Layer 5 of a small transformer language model trained on English Wikipedia (17 layers, counted from 0, width 128).
A neuron's activation on a vector x is GELU(weights . x + bias), where the dot is the dot product.
The model reads these tokens: " in" " opp" "os" "ite" " bi" "son" "ori" "c" " or" "ient" "ation" "," " to" " make" " additional" " cho" "rd" "s" " possible" " and"

The vector x that enters this layer's MLP at each token. A number n stands for (n - 500) times 0.0076.
0 " in": 484 474 741 482 272 453 531 347 468 407 412 774 534 561 474 211 587 530 588 470 575 419 487 412 392 519 785 465 392 511 373 566 396 629 409 375 653 814 636 376 649 494 527 769 202 222 824 709 155 590 648 339 198 771 469 633 460 429 435 389 416 399 397 483 483 537 629 375 539 748 385 351 640 658 504 470 621 480 307 592 702 405 444 629 601 481 604 472 219 219 555 528 368 232 575 619 525 523 633 607 548 426 606 567 652 412 634 615 617 566 504 524 524 576 685 309 491 376 546 248 471 653 357 135 437 310 662 548
1 " opp": 572 550 634 487 239 484 310 255 436 427 409 576 413 643 605 153 611 478 544 616 522 475 498 381 581 515 710 454 304 333 347 534 523 601 471 333 678 915 502 531 727 284 545 688 146 303 776 678 233 743 728 448 150 707 604 514 417 452 475 403 423 587 347 692 394 386 681 338 489 825 527 409 599 572 352 397 709 363 350 407 385 464 347 577 473 508 530 471 336 300 560 622 623 222 695 602 586 313 538 841 445 583 442 535 571 388 455 467 741 407 703 567 621 551 604 514 511 528 454 439 532 706 411 197 365 402 568 557
2 "os": 386 465 616 556 358 452 431 305 406 414 486 638 374 612 440 139 610 453 441 373 367 515 605 382 376 568 696 261 294 506 498 480 352 584 554 339 643 908 522 416 678 376 554 669 244 306 739 712 268 573 546 425 110 679 549 632 407 561 630 398 576 542 386 558 616 464 645 499 582 848 765 212 536 624 283 425 542 394 356 375 479 623 381 586 457 507 553 507 385 323 682 541 400 222 738 651 491 624 648 456 591 751 527 588 713 321 532 343 768 318 509 644 629 469 720 395 501 475 790 353 445 691 407 159 373 519 454 576
3 "ite": 458 479 727 500 272 544 498 304 522 370 443 535 346 628 394 93 604 623 525 462 422 516 592 542 363 503 632 332 521 483 415 637 482 715 445 480 729 870 497 425 592 383 474 642 171 337 819 750 179 674 632 380 223 703 543 556 440 566 657 428 575 408 386 458 471 432 528 496 581 817 486 337 439 502 407 327 778 438 292 410 421 540 241 607 569 350 513 560 344 233 681 581 364 249 527 740 623 649 633 355 522 596 484 508 724 351 453 490 626 341 554 702 710 448 616 382 527 632 696 256 542 805 420 177 497 416 473 538
4 " bi": 480 503 670 456 447 331 342 240 407 398 458 660 516 618 466 186 614 440 487 504 429 431 506 235 386 501 733 482 342 466 503 686 344 486 472 356 712 770 539 425 652 549 534 739 294 358 862 976 163 829 649 510 186 724 599 515 418 529 433 360 370 712 287 499 570 440 662 445 481 745 686 469 572 602 346 442 529 380 373 372 450 575 336 609 695 509 569 427 240 249 531 622 438 234 603 659 499 412 430 600 290 451 526 467 815 509 360 615 765 549 567 679 410 577 554 352 500 451 646 302 593 682 469 287 460 469 452 520
5 "son": 464 507 635 543 259 588 387 186 540 334 417 735 330 535 549 177 532 518 479 462 604 348 489 201 374 436 621 454 438 439 468 585 446 502 657 557 624 820 687 428 590 395 551 557 179 393 934 661 252 719 522 424 239 802 563 609 347 677 614 295 518 561 478 420 495 329 733 367 713 733 668 289 564 426 413 462 835 493 443 425 544 546 416 702 588 436 594 579 301 285 759 565 395 209 568 806 526 586 349 653 533 497 430 462 578 422 451 545 712 440 645 507 551 390 651 293 409 446 508 271 495 701 396 198 449 506 546 529
6 "ori": 529 415 669 474 304 478 470 261 368 526 346 633 330 548 479 138 649 509 530 360 499 443 429 345 257 449 641 424 333 549 493 571 513 692 712 561 760 794 503 416 543 452 462 612 178 489 893 656 111 523 567 502 189 697 570 684 318 669 500 371 380 522 369 318 561 418 568 496 512 862 752 280 523 639 267 428 798 285 411 453 465 568 486 691 569 352 563 426 297 273 662 631 361 388 699 678 540 454 609 455 445 525 346 584 627 498 578 479 795 276 599 642 491 419 671 379 502 456 766 467 515 730 461 404 474 467 455 551
7 "c": 486 373 590 486 273 360 453 198 424 313 402 529 557 527 500 168 533 484 615 456 510 397 520 300 463 493 730 344 431 438 425 532 402 634 545 518 795 849 517 452 536 351 512 676 176 279 849 831 129 554 531 364 323 788 520 685 448 505 603 325 351 455 385 538 545 543 586 441 687 822 630 426 636 529 278 317 671 521 477 451 361 566 403 588 578 613 620 633 454 277 779 593 341 229 657 711 512 674 593 537 466 446 527 426 621 503 339 649 620 448 540 704 521 648 655 365 446 510 695 298 398 652 390 240 408 460 403 599
8 " or": 580 478 604 459 360 488 518 324 350 351 230 555 368 580 395 249 721 575 363 442 521 476 497 315 416 544 641 378 446 394 436 745 582 606 769 465 587 638 440 491 620 443 598 716 217 283 951 829 98 591 780 404 226 629 488 603 498 492 470 332 489 469 404 504 478 350 513 563 469 769 537 403 552 541 410 380 762 333 379 418 514 554 461 670 745 443 750 525 161 296 695 508 475 421 628 598 621 540 496 658 532 474 486 417 745 475 578 500 751 425 712 616 313 546 592 239 410 531 446 266 494 672 447 210 423 375 524 607
9 "ient": 496 531 687 497 273 522 488 235 614 367 355 584 436 468 518 255 524 547 491 493 454 385 463 351 328 515 649 408 488 320 523 768 456 618 492 465 706 899 511 481 655 251 542 720 260 420 949 666 180 598 526 510 228 746 640 533 426 721 454 338 255 529 441 395 552 416 618 392 468 751 642 282 555 478 384 429 824 450 433 424 574 521 485 679 494 590 568 501 334 364 807 496 432 164 634 573 494 474 486 644 484 400 568 525 737 388 382 555 755 443 563 667 544 450 607 289 383 494 542 270 511 705 391 230 343 612 408 496
10 "ation": 399 523 675 470 215 487 522 237 439 188 220 492 447 566 511 128 679 605 570 540 554 280 543 439 411 502 690 318 466 336 551 707 372 631 556 457 628 841 444 483 621 305 504 674 213 359 886 773 166 605 562 582 203 715 550 613 399 624 475 320 387 561 393 374 494 455 557 555 694 739 685 353 549 487 590 252 742 479 441 454 568 483 378 690 608 537 613 538 225 373 651 631 395 300 583 655 535 640 628 506 453 402 475 570 615 366 318 407 705 558 617 615 585 422 620 317 448 547 733 245 514 666 436 296 396 502 444 613
11 ",": 514 466 715 451 312 469 475 410 385 321 294 640 457 544 364 234 557 533 554 517 608 365 454 307 516 408 819 394 528 331 469 725 457 582 599 440 595 815 478 471 675 426 532 728 155 287 858 850 134 415 594 323 230 703 518 690 412 623 482 296 417 524 325 584 462 542 558 586 691 668 495 345 568 558 428 454 690 529 334 481 526 441 455 791 520 538 525 520 253 298 565 459 442 394 573 616 614 661 459 612 571 605 564 545 577 408 579 472 701 544 680 601 445 537 578 117 469 573 466 333 495 692 347 194 327 367 488 674
12 " to": 433 543 672 540 374 521 506 463 294 366 401 573 400 438 514 118 765 484 495 506 407 420 513 335 508 460 757 345 436 279 484 683 572 626 578 342 754 813 466 450 650 404 518 717 140 349 848 775 147 616 720 399 175 839 504 527 447 469 394 574 481 584 286 582 516 602 556 291 414 778 554 351 538 514 440 412 652 378 356 462 501 374 446 714 539 569 591 588 288 219 544 470 488 430 473 631 597 549 572 507 612 495 552 488 658 451 562 471 637 387 733 586 523 613 620 312 503 621 287 221 484 696 417 222 449 456 528 516
13 " make": 498 472 664 498 175 563 602 295 327 549 394 618 502 567 469 68 668 663 566 542 611 365 615 316 494 540 762 367 403 467 569 638 516 665 470 259 653 877 490 494 686 308 491 546 224 325 825 847 154 684 627 385 179 791 590 543 516 601 435 450 525 636 417 461 435 568 771 267 464 585 617 448 400 724 350 467 700 383 317 386 485 400 277 487 613 363 612 483 304 331 527 520 595 263 430 610 556 325 493 536 495 498 605 449 618 353 511 515 745 385 698 658 603 618 579 290 486 592 534 368 457 705 294 301 416 496 562 508
14 " additional": 538 425 585 550 284 582 400 282 421 331 553 501 466 392 440 284 703 520 656 592 532 383 612 332 375 426 798 236 521 569 530 677 429 653 646 379 651 800 320 531 702 392 512 665 155 359 877 855 154 615 614 439 190 668 626 379 439 603 499 321 517 620 425 607 377 471 668 413 661 678 563 452 474 659 332 349 883 389 267 437 462 529 335 517 590 369 489 453 342 393 780 484 449 228 633 580 709 522 502 646 402 389 589 517 844 339 438 433 598 437 645 590 575 474 668 409 481 581 464 352 379 697 329 199 503 463 547 560
15 " cho": 582 480 578 406 360 466 386 164 377 369 464 576 436 551 434 180 636 483 403 564 400 404 513 248 535 525 705 609 422 548 500 520 417 645 597 346 680 756 513 435 770 564 481 681 204 259 846 824 81 674 629 363 166 781 614 491 383 499 454 266 540 613 463 488 445 486 815 516 450 671 682 427 492 830 304 457 515 434 338 360 310 626 271 667 504 450 582 467 255 410 515 468 575 154 553 662 702 463 597 659 399 541 422 448 730 487 538 612 710 320 606 649 424 534 598 352 416 525 598 447 488 632 426 316 556 546 636 617
16 "rd": 427 454 419 458 232 592 513 146 457 430 527 603 364 559 423 336 396 459 525 577 534 317 586 137 423 334 694 382 482 508 542 653 489 538 511 417 653 781 445 513 627 341 499 687 229 341 914 652 193 711 639 416 183 762 599 516 320 658 293 263 361 413 475 640 419 423 623 371 754 727 621 272 532 539 469 384 693 492 454 461 569 557 524 562 593 540 541 570 291 361 752 506 470 209 614 877 720 701 566 726 511 388 558 363 613 386 523 579 684 303 582 596 591 588 661 377 437 533 521 310 453 718 410 260 484 446 597 525
17 "s": 329 474 567 474 328 387 421 254 387 162 364 587 435 638 489 139 730 496 649 416 623 318 569 213 369 520 803 422 446 305 504 537 404 648 482 352 557 700 522 420 572 265 589 662 230 376 899 805 176 644 516 476 293 774 585 666 449 581 472 429 439 477 399 535 559 423 695 453 721 731 675 312 483 748 383 329 643 445 356 533 559 537 266 599 679 484 698 551 364 364 646 509 477 310 554 703 581 725 632 537 527 578 491 525 553 331 533 466 694 468 616 592 637 656 640 309 375 572 635 216 387 729 326 213 432 461 472 574
18 " possible": 576 450 611 515 371 437 409 202 530 259 491 575 456 508 385 232 723 639 661 595 504 320 525 447 274 371 784 332 489 395 436 630 379 742 577 518 593 704 424 412 592 387 446 674 162 290 898 954 119 623 663 385 225 691 678 386 445 478 555 272 460 619 479 425 545 405 654 447 669 622 663 444 500 547 377 360 902 352 328 446 448 439 375 590 677 410 651 489 326 365 658 492 487 300 547 673 625 474 652 607 501 364 523 575 715 341 390 558 657 470 631 573 566 487 650 282 457 670 593 343 484 675 354 293 486 498 557 567
19 " and": 595 444 692 504 362 426 535 361 402 268 241 627 466 541 374 259 749 564 364 520 494 384 518 301 415 452 700 309 573 330 549 604 514 700 659 513 614 758 446 578 652 346 555 663 145 226 894 921 156 493 800 465 280 665 503 555 544 512 438 301 508 450 444 616 521 422 583 548 522 696 538 335 496 645 378 366 739 422 360 402 469 613 561 596 581 534 620 499 205 250 576 408 446 417 541 600 713 624 562 603 582 487 428 397 705 374 571 473 693 434 709 612 426 602 655 192 354 602 416 334 416 686 426 219 409 446 554 589

Each question shows the input weights of one neuron of the MLP. A number n stands for (n - 500) times 0.0025.

n149 (bias -0.139): 702 500 485 686 496 440 578 759 426 234 259 482 360 613 548 352 435 572 489 593 287 536 323 511 550 539 488 464 346 633 414 482 672 522 522 628 642 519 490 464 522 723 562 560 738 519 474 394 368 444 632 270 529 603 631 443 706 520 674 446 474 500 308 688 297 680 504 606 321 443 496 414 500 406 679 567 625 316 485 460 615 457 655 463 412 411 451 549 549 659 353 725 559 630 610 309 460 518 320 434 693 427 412 341 288 496 449 402 508 367 461 602 722 744 447 239 434 460 471 466 657 504 430 533 420 439 383 691
It fires most on token 12 " to"

n416 (bias -0.088): 509 457 358 363 478 334 443 271 672 409 497 527 494 391 356 574 350 525 430 387 537 561 519 527 537 509 599 518 651 515 378 481 681 618 519 432 581 403 437 543 398 456 388 494 435 658 568 611 297 295 422 506 539 506 465 576 722 362 547 512 587 791 435 300 463 525 427 368 695 658 494 679 448 545 425 466 271 613 573 444 475 416 652 513 326 513 551 494 609 460 475 359 648 609 371 392 447 410 530 440 476 647 431 562 532 533 484 590 470 509 512 406 566 635 790 674 553 541 481 359 494 572 440 551 431 422 713 561
On which two tokens does it fire most, strongest first? 7 "c", 18 " possible"

n123 (bias -0.072): 653 235 375 602 451 585 620 490 444 409 500 459 494 539 488 377 484 431 382 378 471 689 450 521 589 421 340 536 527 494 581 674 375 434 577 550 476 437 650 559 485 348 611 322 488 353 634 468 606 643 669 491 690 497 475 582 491 372 431 407 466 358 559 706 438 623 448 406 355 525 500 680 568 391 591 395 393 506 556 410 366 539 571 429 424 410 367 559 398 422 429 660 409 567 592 544 584 434 563 396 561 561 366 480 735 399 497 593 619 474 749 406 503 550 335 640 418 464 610 398 573 442 526 543 373 539 555 575
On which token does it fire most, and how strongly? 8 " or", at about 2.6

n158 (bias 0.008): 470 396 466 527 739 477 621 388 445 477 528 652 481 622 515 636 606 441 425 223 471 436 417 543 471 486 361 517 474 566 472 482 471 387 624 506 479 571 628 384 541 431 570 451 406 642 316 439 516 466 411 521 330 536 256 437 625 423 532 294 665 480 614 371 448 497 473 563 706 422 589 442 529 509 652 758 587 485 612 358 523 573 425 363 574 418 577 595 387 394 559 622 654 468 539 391 618 657 585 404 574 464 626 396 336 612 547 393 560 420 578 580 437 405 512 590 506 494 434 555 381 617 420 331 613 527 579 414
On which three tokens does it fire most, strongest first? 5 "son", 2 "os", 8 " or"

n404 (bias -0.119): 682 518 706 538 642 496 534 686 408 317 536 489 711 357 387 515 437 530 419 400 232 614 380 398 426 460 512 518 474 428 457 352 592 301 466 664 443 356 640 577 589 274 585 267 593 574 535 653 360 369 640 542 483 309 234 507 786 573 537 377 427 731 282 395 309 243 626 557 239 702 477 589 437 608 590 471 408 566 473 631 478 759 492 512 406 577 579 485 419 586 363 541 439 507 553 528 705 865 654 371 565 387 594 518 454 405 470 312 464 446 453 691 553 387 618 468 489 524 606 658 658 519 307 580 289 504 645 446
It fires most on token 19 " and"

n259 (bias -0.079): 435 407 470 464 334 607 580 581 426 585 366 581 319 584 488 673 521 601 823 463 483 384 575 551 477 522 580 355 589 628 625 391 474 448 338 533 346 311 533 415 468 413 593 542 572 422 524 422 491 545 503 564 549 691 577 486 652 497 543 609 563 374 506 407 506 414 568 608 444 589 462 631 386 330 517 560 289 482 598 596 489 484 479 387 617 601 389 619 503 509 580 614 588 472 344 680 448 398 409 489 414 491 548 483 552 302 480 407 414 355 556 461 471 596 568 642 555 494 430 539 442 641 519 258 506 589 435 530
On which two tokens does it fire most, strongest first? 13 " make", 17 "s"

n91 (bias -0.034): 660 539 399 527 452 585 545 554 593 313 553 571 447 365 507 530 609 510 431 427 461 385 347 490 414 663 407 612 490 409 576 398 467 493 585 416 655 375 429 642 607 561 497 330 500 570 299 446 611 341 451 358 322 278 624 333 576 576 497 300 410 409 469 462 372 623 763 612 524 252 486 555 586 434 453 606 652 514 548 654 599 514 599 607 526 452 513 424 645 320 613 589 689 278 364 768 410 433 522 307 633 372 510 503 721 606 500 450 529 529 712 538 483 753 355 532 433 573 466 245 561 446 417 575 443 400 586 521
On which two tokens does it fire most, strongest first? 18 " possible", 14 " additional"

n163 (bias 0.016): 485 530 607 400 662 509 453 510 547 631 420 453 700 463 334 524 577 443 542 485 384 512 522 494 557 550 636 512 422 535 440 559 389 604 463 434 555 585 471 470 424 445 503 481 600 481 557 343 454 707 538 595 641 441 628 387 528 543 609 473 647 509 667 427 297 400 577 611 413 731 356 347 323 403 647 387 368 412 718 552 299 592 562 541 444 669 386 434 440 418 302 294 642 435 497 490 494 625 639 398 644 311 697 454 640 388 430 336 578 638 379 494 482 516 524 537 512 434 540 487 500 340 409 460 561 582 399 585
It fires most on token 2 "os"

n275 (bias 0.038): 665 390 472 346 524 552 533 311 654 520 572 497 410 351 416 509 394 400 436 317 486 430 607 612 573 477 547 582 342 429 494 248 547 426 596 374 461 589 395 407 521 560 548 635 497 577 531 471 481 521 414 306 390 383 409 667 457 558 367 562 357 571 546 577 456 468 410 709 527 719 569 576 436 662 509 461 590 457 482 663 485 372 618 473 531 540 315 698 402 524 453 445 622 491 419 491 356 263 585 432 591 521 660 480 414 432 396 385 390 549 480 451 559 451 497 542 619 613 494 521 527 662 605 539 530 671 643 359
On which two tokens does it fire most, strongest first? 1 " opp", 6 "ori"

n136 (bias -0.036): 439 522 516 289 571 481 416 562 542 500 372 500 712 676 388 671 560 532 612 303 407 618 404 627 337 478 446 359 560 337 582 322 497 284 503 503 423 655 332 509 614 497 605 438 459 540 589 418 609 471 440 654 428 406 605 283 375 414 510 639 421 426 358 642 410 446 617 555 588 604 330 490 506 307 542 517 581 408 656 554 462 545 361 592 721 304 375 484 503 459 381 575 737 460 461 584 601 516 500 427 669 471 657 436 590 497 519 405 476 617 370 450 455 589 569 419 526 614 545 572 410 548 650 409 704 332 667 497
On which two tokens does it fire most, strongest first? 3 "ite", 14 " additional"

n326 (bias 0.027): 487 503 494 351 414 609 570 567 614 239 484 413 516 622 760 373 705 608 527 656 628 445 519 570 610 413 451 744 432 413 638 402 378 286 652 606 569 581 431 250 500 409 409 474 355 445 593 443 590 490 426 322 738 355 503 394 365 449 429 346 414 425 465 378 558 549 503 528 538 529 553 503 488 574 537 456 534 641 564 382 338 564 582 506 419 602 425 590 586 522 555 714 634 615 531 503 481 590 399 509 461 406 539 562 354 383 503 512 517 557 536 409 562 413 509 468 722 476 425 487 691 421 407 408 650 352 503 391
It fires most on token 10 "ation"

n232 (bias -0.046): 531 428 483 524 383 490 414 260 510 464 418 441 609 317 300 396 461 477 418 470 553 503 427 464 444 448 632 503 590 753 580 404 609 551 449 535 781 374 607 440 256 717 551 629 446 622 594 373 633 472 360 609 470 493 521 759 580 142 554 560 486 643 559 399 375 590 445 316 372 592 646 282 503 573 453 361 331 549 590 527 367 652 469 472 581 531 442 680 507 426 377 523 453 621 688 288 269 541 516 442 474 500 523 462 506 504 611 483 543 536 507 444 554 535 332 576 666 767 398 393 602 616 435 455 642 587 507 309
On which three tokens does it fire most, strongest first? 6 "ori", 7 "c", 12 " to"

n205 (bias -0.084): 302 387 589 367 382 463 427 465 473 546 459 503 358 551 449 547 425 697 430 424 512 375 521 523 622 618 343 550 521 460 506 323 658 376 367 463 527 506 517 512 474 461 497 448 527 663 607 752 389 448 694 557 717 503 494 713 521 442 633 591 427 583 549 540 506 423 775 503 558 469 434 497 523 433 458 552 410 429 576 618 424 580 419 579 597 418 389 418 500 579 441 424 599 454 230 413 356 340 475 446 483 577 288 475 400 727 589 541 522 523 486 389 574 426 428 545 551 329 590 637 378 650 573 400 393 532 595 540
It fires most on token 13 " make"

n352 (bias 0.001): 440 543 622 593 443 537 518 694 542 468 512 668 445 618 506 591 546 608 488 593 368 650 433 626 425 449 200 636 413 491 269 401 575 630 434 362 577 356 407 558 436 479 531 527 462 518 491 516 462 606 598 438 195 563 439 360 421 308 526 372 488 574 567 482 523 544 704 497 419 575 420 449 343 552 376 689 390 530 542 450 480 468 392 409 617 521 633 661 494 591 474 569 621 560 467 522 383 562 427 404 673 565 551 466 583 608 550 638 240 528 420 567 411 610 543 486 503 410 402 491 358 408 374 521 343 500 453 609
It fires most on token 0 " in"

n213 (bias -0.102): 467 514 463 563 621 331 515 675 642 330 516 486 673 450 440 462 345 594 442 477 514 543 586 566 384 669 600 546 395 477 680 650 675 530 656 423 402 472 457 399 482 586 500 421 400 475 607 433 472 415 552 461 497 503 612 664 582 260 579 336 558 483 494 433 541 380 470 670 609 494 586 606 599 451 458 484 413 396 415 535 494 538 386 701 474 333 568 692 673 503 506 474 574 589 398 606 412 450 525 650 631 607 391 433 572 410 541 358 575 600 437 377 417 268 425 514 651 529 342 412 485 494 471 587 390 438 361 311
It fires most on token 8 " or"

n224 (bias -0.031): 551 424 605 266 518 468 612 461 439 590 399 563 441 500 632 568 675 565 477 620 427 445 392 538 723 457 478 655 423 500 423 745 488 339 500 386 680 435 434 632 734 461 447 716 562 636 675 401 656 506 500 518 530 639 567 462 435 481 470 444 463 440 420 556 617 370 445 545 262 400 680 592 576 439 467 348 520 457 597 494 579 516 400 629 540 485 348 693 500 441 397 591 561 303 373 462 509 497 503 326 589 581 558 497 511 422 503 548 351 560 408 379 587 398 555 587 551 506 422 497 503 398 433 546 548 402 258 512
On which token does it fire most, and how strongly? 12 " to", at about 2.3

n21 (bias -0.085): 540 392 571 460 477 510 667 359 527 309 383 367 510 339 533 497 428 354 602 513 637 532 662 490 490 690 382 751 561 440 362 464 474 500 600 520 598 344 500 558 380 559 460 338 646 653 514 574 570 460 493 434 563 520 567 700 726 578 344 694 513 642 629 564 394 571 583 431 517 531 520 500 313 419 428 500 490 581 517 418 268 479 374 443 472 503 494 396 618 432 477 417 507 452 579 521 393 755 656 603 481 644 241 494 546 373 542 356 497 655 541 289 490 672 426 546 631 258 559 570 523 553 360 247 621 555 633 331
It fires most on token 17 "s"

n336 (bias -0.010): 537 670 528 553 603 607 363 368 572 575 548 467 596 687 451 467 420 582 685 467 464 632 535 441 473 408 331 491 430 385 579 519 536 472 575 551 503 316 512 371 467 620 552 642 573 475 765 457 670 563 322 349 514 351 538 684 475 444 400 473 538 521 573 548 329 272 472 515 450 555 601 629 533 415 414 563 404 430 369 683 419 523 649 535 332 440 700 544 484 676 458 275 503 482 485 503 582 610 561 520 444 426 417 520 529 513 430 366 714 503 307 449 319 475 521 324 568 487 349 431 595 658 402 475 506 610 402 595
It fires most on token 8 " or"

n281 (bias -0.111): 558 691 472 562 576 605 555 270 662 642 457 448 609 581 452 601 606 808 286 580 408 553 605 556 337 415 475 683 473 484 392 558 676 571 380 633 473 532 529 500 527 544 519 353 450 521 441 504 475 392 633 649 572 507 309 536 361 200 513 440 469 399 371 413 732 513 548 398 856 543 551 621 610 483 412 596 427 591 414 547 580 620 424 451 585 590 279 437 552 547 563 444 653 431 278 511 239 605 490 561 445 639 601 609 373 532 658 493 518 350 461 398 354 668 513 583 449 518 435 389 391 439 409 387 649 298 475 406
It fires most on token 0 " in"

n210 (bias -0.101): 511 642 804 543 435 503 666 580 341 472 638 562 589 699 472 595 459 440 445 570 541 649 544 538 601 476 523 260 476 486 456 482 594 496 396 548 603 463 503 531 532 372 310 493 598 463 537 363 549 271 353 443 412 554 565 335 660 412 525 479 555 514 463 511 524 426 601 682 323 530 432 576 291 598 571 766 361 562 363 620 629 462 417 642 691 467 517 398 307 251 462 455 837 445 271 563 395 518 497 382 520 351 548 463 184 507 228 606 594 401 325 430 443 485 746 594 443 465 400 754 649 625 382 594 447 440 496 453
It fires most on token 13 " make"

n42 (bias -0.023): 296 581 402 600 579 560 479 554 549 572 478 623 528 673 461 500 463 571 552 517 210 648 592 566 544 514 497 538 503 397 396 362 482 450 364 386 521 555 477 488 497 616 410 469 529 386 598 360 500 515 636 470 427 371 613 714 524 490 465 435 259 640 349 555 485 462 400 533 467 597 682 524 529 500 348 484 232 426 697 530 506 535 391 534 617 537 497 598 411 406 515 404 583 647 584 450 482 619 551 526 566 548 377 539 469 217 497 645 528 414 635 401 318 598 512 506 318 577 428 454 518 494 420 699 616 618 459 503
It fires most on token 2 "os"

n26 (bias -0.035): 730 331 423 435 500 507 601 408 623 538 194 418 548 372 582 556 641 693 587 448 382 566 507 714 423 521 421 566 496 517 438 601 626 596 439 371 746 467 497 410 268 418 309 463 380 478 394 508 458 489 448 746 640 385 507 517 431 577 355 451 464 435 316 522 521 637 652 529 482 485 479 533 413 372 479 488 458 625 518 380 619 378 565 660 579 678 490 759 409 303 500 503 676 651 346 694 394 294 382 531 565 703 486 577 257 537 404 454 489 606 607 614 486 603 618 523 596 431 622 234 621 328 686 504 408 581 682 207
On which two tokens does it fire most, strongest first? 10 "ation", 12 " to"

n51 (bias -0.031): 570 503 513 593 506 388 188 340 494 574 580 433 535 421 412 506 414 539 426 720 500 488 506 541 446 509 365 494 321 526 619 555 265 485 531 362 442 632 657 583 617 251 554 563 599 575 516 415 620 537 481 482 446 644 509 479 512 530 482 452 488 512 428 372 580 524 488 589 519 430 409 407 506 631 536 655 461 497 420 621 485 549 451 544 535 512 419 360 416 338 503 735 654 620 528 376 548 436 586 468 430 524 485 644 582 481 612 570 269 287 503 638 339 631 426 497 439 539 213 531 512 365 373 669 667 352 494 500
It fires most on token 15 " cho"

n269 (bias 0.007): 479 515 404 378 424 578 400 387 689 552 289 587 435 518 611 542 653 497 579 559 401 529 407 515 585 454 437 518 515 474 402 234 321 458 315 633 482 549 434 409 500 539 573 426 565 676 608 346 599 469 484 611 688 542 577 587 355 587 637 482 288 371 512 556 582 530 506 533 540 623 662 387 435 426 488 312 465 580 579 610 571 384 285 402 543 405 497 482 337 571 550 450 613 694 557 585 698 551 520 634 500 497 483 613 379 484 533 640 529 296 483 503 446 651 693 492 452 523 602 420 410 503 631 549 629 417 468 374
On which three tokens does it fire most, strongest first? 17 "s", 16 "rd", 6 "ori"

n350 (bias -0.037): 601 292 374 415 740 522 415 518 486 535 459 473 540 614 651 671 584 448 503 554 495 533 463 503 467 427 544 437 478 489 274 570 593 350 601 667 294 575 561 470 528 667 581 460 544 408 560 583 601 434 477 492 463 410 588 605 574 779 483 505 409 663 566 675 530 431 444 562 514 474 536 466 511 466 558 488 565 526 475 489 393 363 356 394 345 574 439 423 457 497 415 538 551 591 587 622 525 536 643 349 444 433 580 482 581 442 503 500 353 420 336 555 444 586 438 332 433 470 483 304 606 489 429 511 617 373 417 471
It fires most on token 11 ","

n36 (bias -0.042): 611 580 493 490 730 536 684 636 524 503 266 582 511 408 634 578 482 429 463 641 417 533 355 440 534 434 341 557 601 454 359 434 530 394 351 684 596 496 552 671 622 473 381 377 368 797 553 423 456 374 294 596 308 320 553 570 672 526 439 169 321 585 556 341 416 524 566 620 388 554 534 504 608 616 568 404 493 634 388 544 503 551 389 212 497 654 556 528 518 341 621 534 614 520 396 457 446 520 487 425 434 640 500 607 587 794 534 302 572 342 579 365 599 743 550 529 541 633 383 388 469 507 269 444 435 388 617 507
It fires most on token 9 "ient"

n495 (bias 0.011): 470 604 494 481 431 431 608 526 442 378 448 297 474 306 500 495 543 500 614 380 399 489 449 458 350 693 538 743 562 497 385 533 607 440 547 534 374 523 539 577 389 546 428 382 416 695 545 494 541 399 299 516 509 486 570 574 584 580 516 357 452 484 785 413 529 473 359 530 567 666 549 391 470 545 514 467 717 644 631 519 438 450 442 486 379 500 503 584 525 562 503 634 618 505 423 506 403 715 508 568 531 511 447 531 510 460 715 413 486 618 434 398 443 573 399 443 344 515 462 492 475 541 503 522 500 543 462 500
On which three tokens does it fire most, strongest first? 17 "s", 10 "ation", 5 "son"

n152 (bias 0.002): 623 295 500 430 640 564 480 429 433 519 514 427 616 628 579 252 675 305 638 468 538 404 687 500 600 634 514 687 464 683 328 480 410 589 380 578 375 507 506 426 263 612 683 534 454 313 429 585 640 497 442 553 441 600 413 659 649 550 689 552 382 532 548 537 596 546 507 493 480 607 444 466 645 588 602 568 365 364 520 631 558 496 503 372 421 483 585 284 453 669 503 484 266 487 314 421 477 513 444 418 585 276 465 419 414 462 523 474 514 595 538 664 536 290 436 599 566 603 407 668 335 646 380 603 260 418 409 385
On which token does it fire most, and how strongly? 0 " in", at about 1.2

n393 (bias -0.077): 272 500 339 687 472 537 394 325 542 385 449 667 406 500 472 582 551 507 243 609 608 422 521 466 514 399 408 558 456 520 286 430 480 566 433 310 431 557 427 453 431 399 761 407 658 547 621 429 434 546 342 448 714 703 355 631 489 399 455 490 610 666 504 432 625 521 405 608 496 496 351 518 657 489 510 481 449 285 634 693 813 403 584 436 267 465 596 429 276 623 711 548 833 416 577 344 277 548 437 431 573 379 477 681 494 417 486 424 515 500 477 669 396 611 368 614 434 500 594 514 451 507 693 489 580 569 541 393
It fires most on token 17 "s"

n436 (bias 0.007): 534 417 754 426 643 527 534 457 376 509 462 594 579 518 735 684 532 455 280 509 524 438 359 441 557 609 510 724 431 518 365 528 572 655 537 535 524 374 724 506 789 488 623 422 461 661 638 451 399 584 434 451 346 534 547 335 419 622 545 521 663 523 494 421 548 376 277 586 376 369 537 400 488 544 631 404 566 453 388 530 530 484 395 450 465 460 351 581 578 343 452 598 513 476 322 353 506 354 619 378 520 460 521 379 554 637 424 412 439 547 418 528 524 491 411 540 491 431 457 541 561 460 529 679 317 406 526 654
On which three tokens does it fire most, strongest first? 15 " cho", 6 "ori", 4 " bi"

n104 (bias 0.020): 465 423 458 577 406 517 396 456 552 540 511 592 351 613 521 551 704 598 723 400 467 587 369 414 554 480 431 564 588 316 419 479 570 497 330 553 514 390 386 269 503 575 355 246 551 546 585 438 853 405 433 562 400 718 426 692 296 493 531 321 514 526 504 433 447 446 420 524 294 662 658 381 594 479 521 693 353 429 535 660 460 375 542 570 773 566 457 496 535 470 466 497 504 613 552 228 503 517 549 575 474 510 467 691 426 615 497 507 417 457 503 645 414 542 330 239 592 378 359 738 476 741 668 371 565 619 511 384
It fires most on token 6 "ori"

n122 (bias -0.039): 378 532 547 479 525 456 613 390 571 339 592 610 384 575 573 410 472 658 303 580 573 435 429 588 343 503 710 456 592 433 593 561 444 488 598 484 609 229 641 379 631 684 432 407 676 397 354 448 468 627 350 373 537 573 512 439 602 614 476 467 342 610 472 472 474 584 619 321 442 354 566 515 373 342 569 497 618 537 509 347 654 700 586 370 512 457 520 543 441 491 571 462 516 617 582 506 664 635 617 480 486 497 570 486 345 456 716 404 541 529 340 522 699 388 468 619 551 382 497 589 422 524 497 469 479 374 596 447
It fires most on token 16 "rd"